Layer 5 of a small transformer language model trained on English Wikipedia (15 layers, counted from 0, width 96).
A neuron's activation on a vector x is SiLU(gate . x) times (in . x), where the dot is the dot product.
The model reads these tokens: "sw" "al" "d" "." "\n\n" "== " "Wor" "ks " "==" "\n" "His " "liter" "ary " "work " "was " "very "

The vector x that enters this layer's MLP at each token. A number n stands for (n - 128) times 0.021.
0 "sw": 118, 160, 188, 118, 218, 100, 139, 104, 143, 110, 124, 129, 138, 134, 70, 153, 97, 94, 84, 170, 161, 184, 59, 176, 140, 143, 69, 168, 117, 112, 189, 99, 118, 130, 109, 175, 79, 64, 47, 115, 132, 138, 153, 164, 125, 114, 190, 136, 165, 116, 82, 204, 98, 129, 99, 69, 138, 158, 178, 80, 130, 78, 98, 121, 159, 179, 203, 198, 165, 116, 130, 120, 81, 189, 110, 30, 103, 94, 177, 103, 100, 120, 169, 144, 62, 146, 84, 91, 114, 81, 92, 129, 136, 209, 132, 27
1 "al": 54, 121, 155, 145, 169, 107, 196, 77, 169, 127, 169, 167, 178, 138, 95, 123, 110, 88, 149, 151, 99, 128, 76, 158, 140, 152, 59, 203, 109, 82, 174, 101, 144, 153, 90, 137, 103, 138, 181, 131, 80, 160, 145, 114, 130, 58, 154, 115, 123, 148, 100, 161, 148, 170, 82, 59, 198, 150, 184, 77, 90, 79, 101, 122, 126, 131, 132, 138, 151, 110, 139, 139, 46, 160, 123, 61, 71, 101, 149, 56, 107, 124, 120, 149, 63, 158, 109, 74, 72, 76, 20, 124, 112, 199, 122, 79
2 "d": 138, 167, 133, 150, 157, 93, 170, 59, 155, 139, 166, 145, 200, 91, 121, 70, 131, 102, 128, 156, 94, 125, 88, 171, 157, 122, 59, 169, 117, 124, 189, 109, 140, 122, 92, 153, 70, 103, 162, 94, 124, 159, 158, 134, 115, 61, 155, 135, 125, 158, 122, 196, 111, 126, 87, 77, 183, 172, 198, 49, 140, 54, 124, 156, 107, 170, 107, 187, 168, 119, 126, 112, 45, 216, 143, 102, 94, 83, 124, 130, 65, 125, 120, 151, 30, 136, 111, 66, 109, 82, 31, 149, 133, 176, 121, 82
3 ".": 139, 161, 168, 132, 205, 114, 141, 79, 127, 143, 97, 156, 127, 95, 109, 81, 112, 139, 139, 145, 81, 160, 90, 184, 88, 104, 88, 187, 76, 83, 121, 89, 165, 139, 82, 171, 119, 78, 170, 109, 141, 194, 151, 111, 162, 68, 131, 189, 117, 170, 115, 136, 130, 136, 138, 30, 175, 176, 95, 59, 126, 106, 101, 105, 116, 131, 120, 122, 201, 124, 154, 107, 28, 187, 168, 149, 129, 115, 121, 95, 108, 120, 105, 143, 103, 176, 107, 81, 88, 99, 54, 136, 164, 114, 78, 110
4 "\n\n": 141, 155, 168, 120, 167, 144, 125, 106, 57, 105, 73, 123, 144, 156, 98, 110, 91, 104, 102, 106, 92, 176, 106, 110, 118, 101, 58, 133, 91, 93, 210, 101, 152, 126, 139, 194, 185, 106, 128, 72, 123, 198, 109, 30, 159, 81, 108, 218, 139, 144, 85, 142, 146, 112, 132, 102, 129, 150, 92, 103, 77, 112, 119, 151, 83, 179, 113, 143, 182, 118, 115, 130, 118, 135, 174, 149, 145, 147, 107, 130, 143, 139, 105, 133, 61, 139, 91, 88, 94, 87, 91, 127, 109, 165, 114, 152
5 "== ": 104, 153, 124, 88, 141, 126, 106, 124, 51, 170, 104, 153, 144, 177, 153, 143, 70, 95, 112, 154, 125, 164, 88, 115, 109, 115, 6, 119, 66, 98, 137, 116, 195, 105, 134, 171, 151, 126, 155, 96, 85, 171, 137, 39, 161, 73, 156, 191, 152, 147, 126, 119, 179, 122, 155, 90, 139, 170, 81, 143, 74, 140, 147, 143, 100, 147, 84, 203, 140, 77, 158, 126, 81, 151, 186, 115, 124, 199, 128, 164, 114, 156, 90, 88, 129, 113, 83, 109, 58, 77, 97, 112, 95, 142, 80, 114
6 "Wor": 38, 170, 124, 126, 172, 77, 158, 91, 153, 91, 102, 101, 140, 125, 107, 136, 39, 43, 110, 139, 64, 146, 103, 157, 57, 73, 55, 134, 71, 94, 193, 99, 170, 93, 165, 170, 166, 91, 108, 144, 129, 153, 122, 172, 167, 44, 205, 168, 133, 133, 131, 163, 138, 129, 132, 122, 140, 130, 104, 152, 88, 99, 192, 133, 108, 168, 175, 114, 153, 102, 140, 112, 128, 175, 136, 121, 139, 126, 110, 74, 82, 122, 201, 177, 114, 139, 109, 93, 111, 35, 126, 108, 98, 119, 120, 171
7 "ks ": 132, 206, 159, 128, 185, 92, 186, 111, 68, 134, 107, 103, 95, 135, 97, 86, 63, 101, 109, 117, 171, 187, 98, 159, 122, 146, 63, 113, 92, 98, 99, 87, 125, 158, 149, 155, 106, 111, 146, 156, 96, 152, 136, 54, 140, 47, 145, 208, 165, 153, 103, 140, 97, 131, 139, 125, 148, 126, 153, 134, 100, 58, 174, 157, 152, 162, 145, 74, 164, 87, 125, 70, 77, 152, 145, 111, 137, 147, 134, 157, 169, 78, 110, 113, 50, 120, 84, 146, 91, 107, 110, 107, 129, 149, 117, 87
8 "==": 144, 167, 147, 82, 187, 138, 95, 127, 106, 227, 132, 136, 175, 135, 136, 138, 68, 135, 133, 119, 54, 246, 84, 144, 106, 108, 65, 91, 80, 126, 136, 113, 184, 110, 113, 185, 134, 99, 188, 156, 109, 188, 142, 26, 153, 93, 141, 187, 131, 121, 118, 107, 178, 154, 123, 84, 154, 175, 117, 104, 134, 129, 180, 132, 126, 150, 104, 145, 118, 108, 157, 132, 59, 161, 183, 112, 114, 165, 91, 113, 129, 92, 138, 114, 162, 140, 66, 89, 73, 99, 71, 144, 169, 132, 119, 107
9 "\n": 125, 164, 155, 123, 169, 152, 143, 115, 68, 82, 79, 110, 146, 151, 103, 96, 81, 102, 113, 102, 104, 178, 126, 132, 102, 109, 67, 139, 82, 89, 189, 110, 156, 112, 137, 175, 195, 96, 132, 70, 120, 194, 108, 40, 165, 77, 115, 222, 154, 141, 110, 144, 133, 108, 134, 118, 140, 160, 96, 96, 68, 119, 129, 143, 70, 179, 89, 142, 186, 127, 111, 117, 127, 145, 169, 114, 157, 136, 131, 143, 151, 147, 102, 113, 72, 154, 94, 88, 97, 82, 102, 128, 111, 158, 131, 130
10 "His ": 120, 148, 118, 137, 171, 116, 107, 131, 128, 148, 93, 54, 83, 201, 130, 125, 27, 51, 139, 84, 113, 160, 100, 139, 111, 133, 66, 128, 66, 104, 178, 100, 126, 112, 148, 159, 130, 94, 111, 108, 84, 144, 125, 119, 138, 75, 151, 201, 121, 132, 148, 132, 142, 165, 181, 112, 111, 160, 74, 111, 102, 89, 169, 159, 92, 158, 87, 97, 157, 109, 142, 76, 72, 157, 192, 181, 148, 141, 137, 164, 149, 152, 45, 105, 59, 102, 98, 110, 86, 77, 136, 111, 109, 160, 68, 147
11 "liter": 123, 196, 118, 189, 231, 102, 166, 121, 160, 122, 104, 111, 129, 148, 154, 218, 99, 46, 188, 121, 103, 140, 132, 123, 123, 92, 81, 134, 68, 128, 163, 66, 140, 135, 170, 153, 121, 121, 73, 112, 95, 180, 134, 166, 191, 54, 195, 149, 154, 149, 82, 226, 137, 136, 191, 139, 150, 106, 141, 61, 100, 102, 147, 154, 124, 176, 99, 99, 121, 91, 111, 110, 76, 204, 145, 174, 125, 116, 116, 102, 135, 99, 203, 158, 80, 108, 108, 102, 69, 107, 98, 126, 116, 137, 170, 111
12 "ary ": 102, 204, 144, 194, 180, 121, 192, 135, 82, 152, 91, 78, 95, 141, 100, 116, 60, 94, 170, 114, 112, 125, 89, 139, 121, 126, 110, 71, 85, 80, 108, 108, 136, 146, 161, 167, 155, 99, 134, 153, 116, 152, 127, 85, 156, 31, 151, 199, 130, 135, 142, 158, 136, 144, 212, 65, 135, 131, 106, 109, 99, 100, 190, 165, 91, 158, 105, 118, 183, 103, 151, 111, 63, 168, 151, 109, 141, 94, 140, 140, 135, 117, 53, 113, 63, 97, 118, 96, 67, 73, 141, 102, 86, 166, 138, 128
13 "work ": 125, 194, 148, 148, 155, 103, 171, 127, 69, 136, 92, 104, 56, 180, 114, 146, 54, 84, 155, 71, 65, 181, 78, 137, 121, 138, 80, 69, 58, 87, 118, 113, 142, 154, 152, 167, 117, 93, 118, 140, 105, 155, 136, 70, 148, 58, 157, 207, 140, 161, 94, 207, 102, 111, 180, 142, 142, 160, 120, 43, 127, 106, 178, 133, 136, 143, 113, 112, 150, 99, 152, 80, 74, 162, 168, 115, 105, 107, 143, 129, 144, 120, 111, 124, 81, 132, 111, 88, 103, 79, 108, 94, 98, 140, 142, 149
14 "was ": 163, 160, 150, 116, 181, 141, 144, 138, 80, 173, 92, 91, 109, 179, 121, 106, 71, 80, 148, 125, 76, 186, 79, 114, 131, 175, 106, 123, 39, 89, 158, 115, 134, 89, 113, 180, 182, 145, 161, 130, 126, 168, 120, 82, 107, 59, 172, 206, 109, 116, 138, 114, 118, 148, 186, 120, 175, 135, 107, 32, 115, 96, 155, 132, 129, 170, 153, 118, 131, 116, 148, 129, 94, 166, 184, 117, 94, 122, 144, 121, 171, 121, 106, 98, 130, 131, 92, 119, 93, 26, 97, 101, 120, 165, 140, 107
15 "very ": 155, 151, 116, 117, 182, 135, 191, 107, 102, 134, 46, 161, 104, 141, 119, 126, 87, 96, 208, 103, 62, 153, 121, 183, 106, 135, 80, 92, 57, 90, 168, 115, 124, 122, 112, 158, 146, 67, 213, 121, 117, 178, 99, 57, 123, 138, 149, 206, 127, 139, 129, 157, 104, 151, 180, 114, 151, 144, 91, 117, 156, 79, 131, 164, 87, 156, 138, 139, 142, 119, 140, 98, 82, 106, 202, 190, 97, 125, 96, 165, 162, 102, 122, 132, 85, 85, 90, 134, 98, 88, 66, 104, 119, 182, 93, 158

Each question shows the input weights of one neuron of the MLP. A number n stands for (n - 128) times 0.0061.

n215 gate: 138, 158, 96, 133, 57, 132, 176, 154, 194, 89, 173, 145, 137, 141, 103, 93, 119, 119, 128, 153, 117, 115, 117, 160, 97, 107, 96, 108, 162, 100, 142, 143, 153, 112, 94, 119, 170, 142, 114, 174, 124, 189, 174, 105, 118, 152, 156, 102, 129, 166, 176, 172, 79, 105, 122, 119, 113, 112, 116, 172, 134, 197, 109, 165, 110, 180, 183, 96, 103, 116, 113, 110, 134, 133, 121, 112, 131, 94, 115, 149, 149, 163, 113, 109, 136, 118, 99, 110, 151, 139, 177, 196, 111, 228, 138, 129
n215 in: 146, 153, 161, 106, 71, 98, 128, 150, 67, 116, 158, 101, 114, 151, 115, 122, 122, 104, 145, 126, 131, 172, 134, 166, 191, 97, 128, 130, 126, 128, 158, 117, 160, 107, 146, 108, 148, 154, 135, 130, 138, 156, 119, 106, 123, 112, 120, 121, 114, 103, 112, 140, 107, 144, 101, 132, 87, 167, 149, 146, 110, 174, 154, 144, 111, 149, 61, 141, 121, 109, 156, 159, 117, 102, 168, 79, 178, 113, 84, 133, 97, 149, 135, 114, 126, 122, 135, 180, 122, 113, 161, 148, 151, 143, 214, 113
It fires most on token 3 "."

n155 gate: 156, 163, 96, 134, 160, 111, 121, 119, 146, 107, 129, 96, 156, 125, 103, 162, 119, 164, 129, 138, 79, 156, 130, 135, 142, 130, 174, 134, 154, 156, 172, 116, 118, 109, 144, 76, 115, 156, 109, 135, 126, 163, 104, 111, 189, 140, 148, 130, 99, 80, 173, 71, 99, 118, 139, 143, 108, 122, 153, 112, 122, 141, 98, 158, 113, 135, 188, 142, 149, 143, 97, 164, 162, 108, 157, 126, 115, 99, 79, 145, 209, 146, 105, 148, 120, 115, 131, 126, 113, 80, 122, 147, 108, 163, 84, 130
n155 in: 148, 106, 93, 131, 122, 82, 136, 83, 132, 158, 148, 156, 97, 112, 186, 97, 137, 81, 93, 137, 83, 81, 89, 160, 162, 119, 130, 137, 110, 153, 113, 105, 110, 109, 157, 98, 175, 137, 109, 148, 112, 153, 55, 176, 95, 131, 159, 183, 110, 131, 101, 123, 148, 140, 117, 95, 125, 130, 133, 142, 162, 124, 91, 74, 125, 182, 132, 106, 163, 126, 157, 141, 118, 171, 97, 115, 146, 190, 119, 122, 155, 126, 174, 132, 122, 152, 98, 142, 132, 161, 122, 106, 198, 119, 120, 134
Its two highest activations, in order, are on tokens 14 "was ", 13 "work "

n191 gate: 58, 137, 95, 82, 119, 56, 177, 67, 92, 169, 197, 169, 121, 119, 127, 209, 142, 156, 103, 166, 58, 166, 167, 134, 126, 123, 90, 168, 114, 98, 92, 184, 129, 88, 154, 167, 117, 115, 107, 117, 170, 130, 102, 89, 74, 89, 76, 135, 146, 154, 139, 142, 100, 71, 103, 80, 94, 140, 152, 98, 140, 153, 161, 120, 77, 63, 124, 129, 160, 162, 129, 149, 163, 142, 118, 156, 122, 116, 116, 140, 174, 104, 110, 151, 161, 142, 134, 132, 195, 150, 113, 111, 166, 142, 193, 131
n191 in: 104, 117, 195, 112, 169, 112, 154, 122, 129, 162, 128, 168, 83, 121, 112, 113, 77, 90, 116, 103, 153, 145, 156, 122, 75, 128, 97, 142, 117, 113, 135, 117, 133, 108, 84, 99, 123, 97, 133, 210, 129, 150, 78, 153, 158, 151, 120, 77, 106, 81, 114, 147, 58, 109, 88, 179, 106, 142, 106, 133, 176, 185, 166, 125, 110, 70, 103, 178, 101, 193, 125, 101, 93, 115, 181, 131, 111, 117, 110, 130, 111, 160, 159, 146, 74, 159, 96, 187, 153, 158, 126, 101, 103, 151, 148, 103
It fires most on token 13 "work "

n216 gate: 114, 117, 137, 143, 105, 133, 142, 132, 120, 84, 110, 142, 70, 138, 78, 144, 155, 118, 175, 133, 123, 86, 117, 119, 120, 126, 148, 139, 209, 166, 106, 163, 181, 141, 150, 130, 141, 198, 106, 109, 122, 126, 96, 116, 93, 125, 126, 141, 94, 90, 132, 124, 142, 101, 124, 97, 127, 123, 102, 151, 59, 116, 97, 150, 132, 120, 167, 156, 91, 119, 134, 67, 96, 135, 133, 134, 116, 151, 127, 146, 119, 103, 141, 102, 128, 101, 89, 145, 127, 79, 125, 107, 128, 134, 118, 143
n216 in: 162, 156, 127, 116, 124, 110, 124, 177, 168, 125, 110, 142, 96, 116, 69, 93, 113, 99, 114, 169, 116, 147, 87, 109, 117, 133, 146, 98, 121, 104, 135, 109, 97, 140, 74, 121, 144, 121, 129, 131, 142, 144, 174, 81, 109, 123, 101, 90, 111, 159, 174, 137, 123, 140, 156, 168, 126, 137, 99, 115, 134, 132, 127, 82, 131, 117, 122, 153, 162, 134, 160, 133, 179, 143, 118, 142, 108, 161, 140, 133, 73, 130, 114, 137, 150, 109, 118, 80, 112, 127, 130, 84, 114, 110, 124, 137
Its three highest activations, in order, are on tokens 11 "liter", 5 "== ", 12 "ary "

n233 gate: 132, 106, 101, 153, 139, 147, 99, 115, 103, 147, 105, 130, 141, 123, 142, 107, 90, 175, 145, 141, 150, 150, 135, 126, 139, 153, 77, 95, 100, 153, 138, 142, 154, 149, 152, 154, 57, 125, 158, 130, 150, 174, 107, 153, 101, 131, 142, 120, 134, 147, 118, 83, 108, 122, 136, 156, 138, 130, 177, 152, 141, 74, 167, 87, 139, 115, 125, 79, 106, 133, 143, 101, 154, 155, 140, 111, 172, 54, 163, 111, 142, 117, 189, 100, 134, 104, 82, 153, 109, 125, 127, 135, 159, 107, 148, 168
n233 in: 110, 142, 129, 133, 135, 143, 95, 165, 150, 103, 83, 130, 150, 145, 116, 136, 125, 104, 102, 148, 68, 180, 155, 136, 103, 147, 101, 149, 122, 171, 169, 122, 122, 124, 156, 75, 128, 101, 171, 121, 106, 131, 142, 143, 171, 177, 140, 126, 129, 132, 160, 170, 112, 99, 126, 149, 131, 107, 98, 112, 150, 119, 139, 143, 141, 114, 96, 142, 158, 138, 152, 74, 137, 125, 170, 196, 104, 153, 83, 92, 185, 80, 95, 90, 91, 144, 183, 109, 131, 116, 141, 163, 119, 101, 123, 121
On which token does it fire most, and how strongly? 8 "==", at about 1.3

n78 gate: 169, 89, 138, 116, 120, 128, 93, 133, 137, 125, 90, 92, 114, 140, 135, 130, 161, 133, 187, 158, 98, 117, 193, 135, 160, 84, 195, 111, 64, 138, 157, 120, 70, 158, 121, 101, 91, 105, 173, 165, 159, 86, 85, 137, 113, 124, 99, 176, 143, 194, 119, 90, 124, 185, 174, 121, 145, 134, 139, 123, 178, 99, 158, 89, 160, 192, 126, 117, 165, 118, 103, 116, 97, 126, 118, 167, 133, 154, 108, 127, 80, 95, 153, 86, 109, 116, 163, 164, 110, 93, 143, 51, 92, 124, 131, 150
n78 in: 161, 141, 97, 102, 134, 106, 75, 131, 114, 134, 130, 109, 106, 127, 138, 116, 164, 112, 119, 139, 134, 103, 164, 106, 189, 103, 193, 142, 111, 128, 164, 129, 60, 114, 121, 105, 110, 115, 186, 166, 114, 105, 71, 148, 68, 111, 116, 179, 119, 120, 98, 80, 145, 201, 113, 134, 151, 114, 138, 98, 142, 117, 139, 121, 138, 138, 162, 145, 123, 91, 87, 173, 82, 177, 104, 107, 128, 180, 128, 151, 126, 93, 165, 131, 115, 119, 155, 101, 144, 75, 134, 81, 76, 115, 112, 128
On which token does it fire most, and how strongly? 14 "was ", at about 1.7

n148 gate: 93, 150, 108, 126, 75, 124, 161, 219, 103, 166, 125, 102, 154, 147, 158, 59, 109, 95, 115, 193, 123, 116, 156, 139, 130, 196, 128, 122, 89, 123, 70, 92, 125, 115, 175, 137, 94, 82, 101, 112, 168, 161, 160, 130, 150, 136, 86, 81, 88, 129, 149, 103, 140, 127, 162, 105, 128, 149, 106, 106, 113, 120, 143, 158, 202, 158, 124, 76, 136, 64, 171, 121, 107, 101, 107, 128, 134, 140, 102, 171, 86, 153, 151, 147, 114, 78, 121, 115, 134, 154, 153, 121, 168, 81, 69, 162
n148 in: 140, 107, 148, 147, 128, 93, 136, 135, 123, 132, 152, 67, 147, 208, 136, 115, 126, 124, 133, 180, 91, 88, 94, 76, 175, 126, 158, 98, 134, 128, 129, 108, 106, 141, 138, 113, 92, 91, 116, 124, 115, 200, 135, 89, 96, 134, 81, 97, 154, 90, 151, 135, 139, 133, 181, 124, 134, 110, 87, 140, 139, 152, 159, 164, 204, 156, 124, 93, 139, 96, 156, 86, 169, 129, 167, 149, 133, 102, 175, 176, 66, 196, 183, 109, 128, 103, 112, 185, 107, 121, 144, 154, 83, 134, 72, 135
Its two highest activations, in order, are on tokens 10 "His ", 12 "ary "

n88 gate: 97, 131, 181, 138, 189, 122, 102, 139, 120, 112, 151, 170, 153, 181, 155, 62, 93, 150, 149, 149, 167, 111, 174, 124, 136, 134, 102, 151, 134, 153, 173, 180, 101, 90, 124, 158, 123, 113, 92, 180, 173, 131, 82, 134, 108, 81, 96, 157, 140, 172, 189, 128, 103, 75, 114, 121, 117, 167, 145, 143, 105, 106, 132, 124, 144, 122, 62, 114, 117, 108, 126, 134, 181, 151, 204, 147, 167, 160, 137, 123, 100, 117, 109, 131, 142, 126, 166, 140, 174, 163, 155, 112, 142, 113, 129, 125
n88 in: 112, 103, 113, 67, 223, 92, 128, 106, 146, 117, 156, 140, 131, 106, 128, 113, 143, 152, 120, 111, 193, 120, 152, 114, 101, 133, 100, 155, 146, 148, 168, 161, 158, 87, 196, 160, 123, 122, 150, 144, 162, 130, 137, 92, 101, 104, 138, 140, 162, 100, 154, 161, 110, 48, 115, 81, 93, 154, 138, 89, 125, 134, 148, 140, 128, 126, 131, 108, 144, 159, 162, 92, 80, 171, 109, 115, 153, 109, 112, 144, 110, 150, 107, 142, 171, 79, 110, 149, 166, 118, 149, 122, 189, 150, 145, 173
It fires most on token 9 "\n"

n194 gate: 99, 119, 78, 118, 114, 128, 185, 78, 100, 82, 168, 108, 125, 194, 155, 127, 110, 161, 79, 189, 126, 164, 165, 93, 135, 145, 105, 165, 150, 139, 103, 129, 105, 98, 122, 103, 137, 117, 92, 124, 126, 70, 99, 140, 168, 106, 144, 82, 167, 113, 54, 121, 109, 115, 148, 112, 125, 186, 62, 138, 139, 101, 209, 128, 103, 196, 146, 143, 168, 160, 130, 134, 146, 117, 166, 116, 182, 188, 56, 124, 178, 116, 98, 120, 135, 95, 189, 145, 122, 133, 125, 166, 131, 140, 129, 164
n194 in: 133, 112, 98, 119, 132, 119, 107, 121, 158, 156, 102, 99, 75, 136, 125, 139, 122, 133, 132, 58, 205, 81, 107, 86, 142, 78, 99, 75, 121, 98, 118, 140, 150, 186, 76, 74, 159, 127, 99, 142, 68, 116, 161, 154, 169, 171, 89, 160, 98, 121, 100, 141, 185, 156, 112, 121, 95, 112, 148, 106, 120, 138, 111, 106, 105, 124, 102, 76, 82, 109, 151, 65, 128, 131, 177, 122, 115, 101, 124, 95, 91, 114, 152, 167, 122, 97, 69, 198, 141, 90, 173, 131, 133, 135, 130, 115
It fires most on token 10 "His "

n160 gate: 143, 129, 120, 141, 150, 138, 145, 132, 157, 149, 117, 93, 109, 136, 130, 146, 108, 102, 112, 115, 159, 194, 117, 173, 123, 111, 128, 111, 143, 164, 106, 116, 128, 141, 176, 116, 143, 122, 109, 104, 160, 123, 113, 158, 142, 116, 127, 153, 113, 118, 138, 83, 121, 140, 175, 165, 124, 131, 130, 140, 133, 138, 159, 156, 128, 139, 91, 149, 77, 129, 150, 111, 113, 87, 174, 151, 103, 136, 148, 105, 167, 98, 195, 147, 137, 144, 144, 180, 141, 104, 210, 120, 146, 122, 126, 97
n160 in: 129, 146, 162, 155, 157, 135, 131, 110, 165, 186, 134, 120, 153, 120, 130, 114, 113, 130, 123, 94, 167, 157, 158, 85, 76, 147, 130, 132, 130, 178, 140, 92, 140, 157, 162, 161, 120, 144, 99, 144, 159, 131, 115, 161, 130, 160, 115, 133, 142, 149, 106, 73, 103, 145, 148, 162, 177, 121, 133, 168, 137, 77, 148, 151, 141, 128, 84, 142, 140, 130, 165, 172, 119, 117, 170, 162, 88, 118, 111, 113, 129, 88, 157, 159, 151, 164, 137, 152, 155, 112, 158, 89, 164, 157, 135, 96
On which token does it fire most, and how strongly? 11 "liter", at about 1.8

n109 gate: 128, 95, 137, 184, 117, 158, 151, 141, 126, 156, 119, 110, 84, 114, 159, 134, 131, 129, 194, 80, 130, 160, 152, 70, 113, 96, 125, 123, 160, 187, 220, 114, 119, 85, 116, 75, 166, 127, 151, 137, 139, 134, 179, 119, 109, 134, 165, 145, 116, 99, 140, 109, 157, 120, 105, 111, 93, 89, 117, 116, 143, 165, 154, 197, 146, 121, 67, 120, 146, 119, 81, 117, 147, 130, 99, 145, 178, 132, 96, 162, 138, 138, 72, 147, 158, 98, 147, 149, 110, 128, 80, 96, 164, 108, 142, 135
n109 in: 152, 144, 164, 130, 165, 99, 153, 108, 135, 133, 153, 127, 131, 113, 79, 132, 154, 157, 197, 45, 140, 112, 108, 160, 117, 130, 176, 154, 97, 89, 86, 174, 169, 130, 95, 155, 129, 66, 150, 168, 189, 114, 81, 123, 148, 152, 69, 142, 92, 146, 82, 159, 128, 164, 142, 156, 79, 168, 118, 102, 148, 107, 125, 122, 72, 202, 119, 204, 74, 149, 190, 146, 125, 115, 125, 162, 165, 115, 99, 126, 122, 112, 120, 105, 65, 97, 111, 186, 160, 135, 130, 113, 48, 109, 101, 107
Its two highest activations, in order, are on tokens 15 "very ", 10 "His "

n195 gate: 138, 131, 89, 107, 93, 158, 108, 142, 89, 107, 114, 114, 103, 137, 145, 147, 86, 117, 116, 83, 147, 153, 162, 135, 122, 111, 157, 152, 125, 117, 106, 125, 117, 150, 145, 137, 83, 145, 133, 108, 142, 127, 135, 123, 146, 115, 83, 134, 138, 124, 104, 126, 187, 151, 99, 112, 182, 63, 97, 91, 146, 159, 121, 162, 140, 113, 112, 129, 154, 112, 114, 156, 85, 87, 146, 186, 68, 131, 75, 126, 164, 157, 93, 130, 151, 55, 136, 102, 74, 155, 90, 114, 145, 135, 156, 164
n195 in: 124, 149, 165, 113, 63, 74, 136, 139, 147, 154, 135, 130, 139, 123, 188, 124, 126, 115, 118, 168, 148, 97, 144, 96, 146, 112, 135, 153, 129, 183, 144, 90, 134, 183, 160, 170, 92, 150, 135, 77, 132, 127, 175, 142, 105, 81, 103, 144, 126, 109, 137, 131, 177, 130, 147, 76, 85, 73, 109, 145, 105, 124, 103, 139, 161, 86, 127, 127, 112, 120, 84, 109, 139, 173, 152, 124, 149, 151, 74, 135, 189, 140, 142, 60, 119, 106, 65, 96, 114, 140, 111, 141, 165, 143, 148, 126
On which token does it fire most, and how strongly? 5 "== ", at about 1.3

n84 gate: 137, 144, 137, 124, 121, 90, 169, 52, 113, 145, 80, 154, 92, 124, 172, 127, 137, 135, 134, 125, 132, 130, 166, 126, 150, 112, 114, 134, 136, 175, 155, 160, 123, 118, 140, 99, 102, 150, 181, 151, 130, 155, 138, 81, 150, 156, 142, 140, 116, 125, 161, 78, 106, 85, 96, 134, 136, 164, 197, 91, 117, 79, 163, 158, 105, 121, 155, 135, 100, 120, 61, 191, 148, 118, 138, 133, 144, 149, 133, 113, 121, 135, 96, 136, 87, 148, 172, 161, 116, 140, 109, 172, 141, 113, 114, 144
n84 in: 104, 58, 94, 131, 110, 131, 124, 147, 106, 124, 102, 160, 151, 135, 136, 133, 139, 123, 123, 184, 116, 110, 152, 135, 137, 137, 116, 130, 128, 147, 147, 113, 151, 84, 89, 178, 116, 88, 142, 145, 106, 122, 116, 98, 80, 40, 101, 102, 143, 182, 155, 129, 117, 119, 123, 124, 136, 122, 113, 181, 151, 120, 134, 78, 85, 89, 133, 123, 179, 174, 106, 104, 127, 156, 129, 173, 89, 125, 100, 139, 147, 79, 155, 148, 126, 134, 135, 131, 141, 154, 129, 88, 162, 151, 164, 92
Its two highest activations, in order, are on tokens 2 "d", 15 "very "

n182 gate: 148, 148, 117, 159, 123, 102, 97, 147, 155, 136, 147, 75, 106, 102, 133, 99, 106, 201, 143, 139, 100, 107, 85, 93, 86, 107, 128, 86, 122, 112, 119, 150, 164, 111, 114, 158, 126, 182, 101, 128, 130, 114, 124, 92, 119, 74, 132, 144, 163, 84, 136, 109, 160, 83, 98, 123, 113, 111, 161, 156, 165, 99, 119, 103, 72, 90, 99, 119, 167, 148, 156, 166, 114, 132, 129, 129, 115, 183, 179, 160, 125, 90, 109, 159, 80, 130, 163, 144, 136, 154, 91, 93, 139, 125, 180, 161
n182 in: 133, 147, 116, 155, 182, 159, 156, 113, 142, 120, 146, 131, 82, 130, 148, 109, 73, 122, 144, 52, 162, 136, 108, 144, 73, 107, 86, 128, 160, 124, 127, 121, 125, 128, 72, 78, 143, 148, 172, 161, 130, 111, 130, 152, 134, 110, 127, 132, 87, 126, 114, 155, 79, 175, 122, 137, 182, 152, 110, 136, 106, 146, 114, 102, 159, 144, 115, 137, 125, 136, 79, 91, 149, 155, 92, 97, 121, 123, 89, 144, 102, 178, 158, 116, 157, 137, 150, 158, 130, 85, 152, 169, 168, 186, 135, 130
Its three highest activations, in order, are on tokens 12 "ary ", 7 "ks ", 13 "work "

n239 gate: 98, 122, 139, 73, 129, 127, 141, 143, 119, 74, 158, 170, 84, 133, 120, 130, 63, 113, 132, 98, 159, 79, 139, 127, 97, 125, 123, 112, 131, 160, 99, 155, 122, 128, 126, 60, 160, 136, 184, 95, 167, 124, 96, 154, 111, 116, 141, 114, 131, 105, 114, 150, 159, 136, 127, 139, 152, 123, 120, 112, 125, 119, 177, 93, 116, 152, 130, 118, 124, 90, 135, 38, 131, 85, 146, 164, 127, 120, 108, 169, 72, 144, 94, 125, 156, 96, 136, 111, 129, 101, 119, 54, 127, 123, 138, 188
n239 in: 129, 123, 122, 60, 145, 164, 129, 152, 109, 140, 119, 140, 119, 141, 155, 130, 107, 135, 132, 95, 120, 99, 167, 71, 111, 107, 171, 126, 144, 121, 120, 111, 123, 107, 102, 123, 74, 195, 155, 130, 155, 118, 119, 139, 109, 104, 157, 129, 159, 161, 121, 147, 144, 101, 141, 101, 150, 112, 87, 108, 117, 106, 174, 184, 147, 112, 134, 117, 142, 107, 122, 69, 113, 170, 103, 131, 102, 134, 107, 166, 117, 142, 181, 160, 110, 114, 185, 130, 91, 97, 159, 100, 129, 114, 145, 194
On which token does it fire most, and how strongly? 6 "Wor", at about 1.7

n164 gate: 124, 95, 163, 128, 116, 117, 100, 122, 104, 140, 150, 151, 147, 109, 165, 175, 97, 116, 137, 145, 114, 165, 128, 126, 168, 134, 98, 158, 126, 89, 125, 131, 131, 161, 150, 81, 118, 142, 36, 115, 121, 77, 160, 109, 162, 163, 81, 92, 167, 135, 162, 125, 101, 122, 166, 172, 150, 195, 125, 124, 134, 79, 143, 115, 139, 151, 79, 45, 187, 149, 120, 151, 156, 80, 130, 169, 170, 177, 185, 146, 118, 130, 90, 199, 88, 154, 133, 100, 102, 140, 153, 118, 109, 137, 95, 182
n164 in: 139, 117, 160, 147, 126, 118, 152, 60, 105, 107, 98, 117, 128, 79, 131, 122, 54, 119, 132, 165, 173, 157, 143, 119, 103, 100, 75, 201, 140, 124, 158, 142, 168, 170, 164, 82, 182, 142, 113, 186, 125, 76, 147, 123, 80, 105, 102, 100, 166, 103, 136, 125, 81, 157, 139, 153, 176, 163, 124, 165, 108, 134, 88, 123, 107, 114, 130, 84, 138, 150, 141, 145, 112, 88, 142, 157, 160, 121, 121, 149, 136, 114, 100, 185, 141, 135, 82, 131, 131, 103, 161, 106, 117, 98, 107, 140
On which token does it fire most, and how strongly? 10 "His ", at about 1.9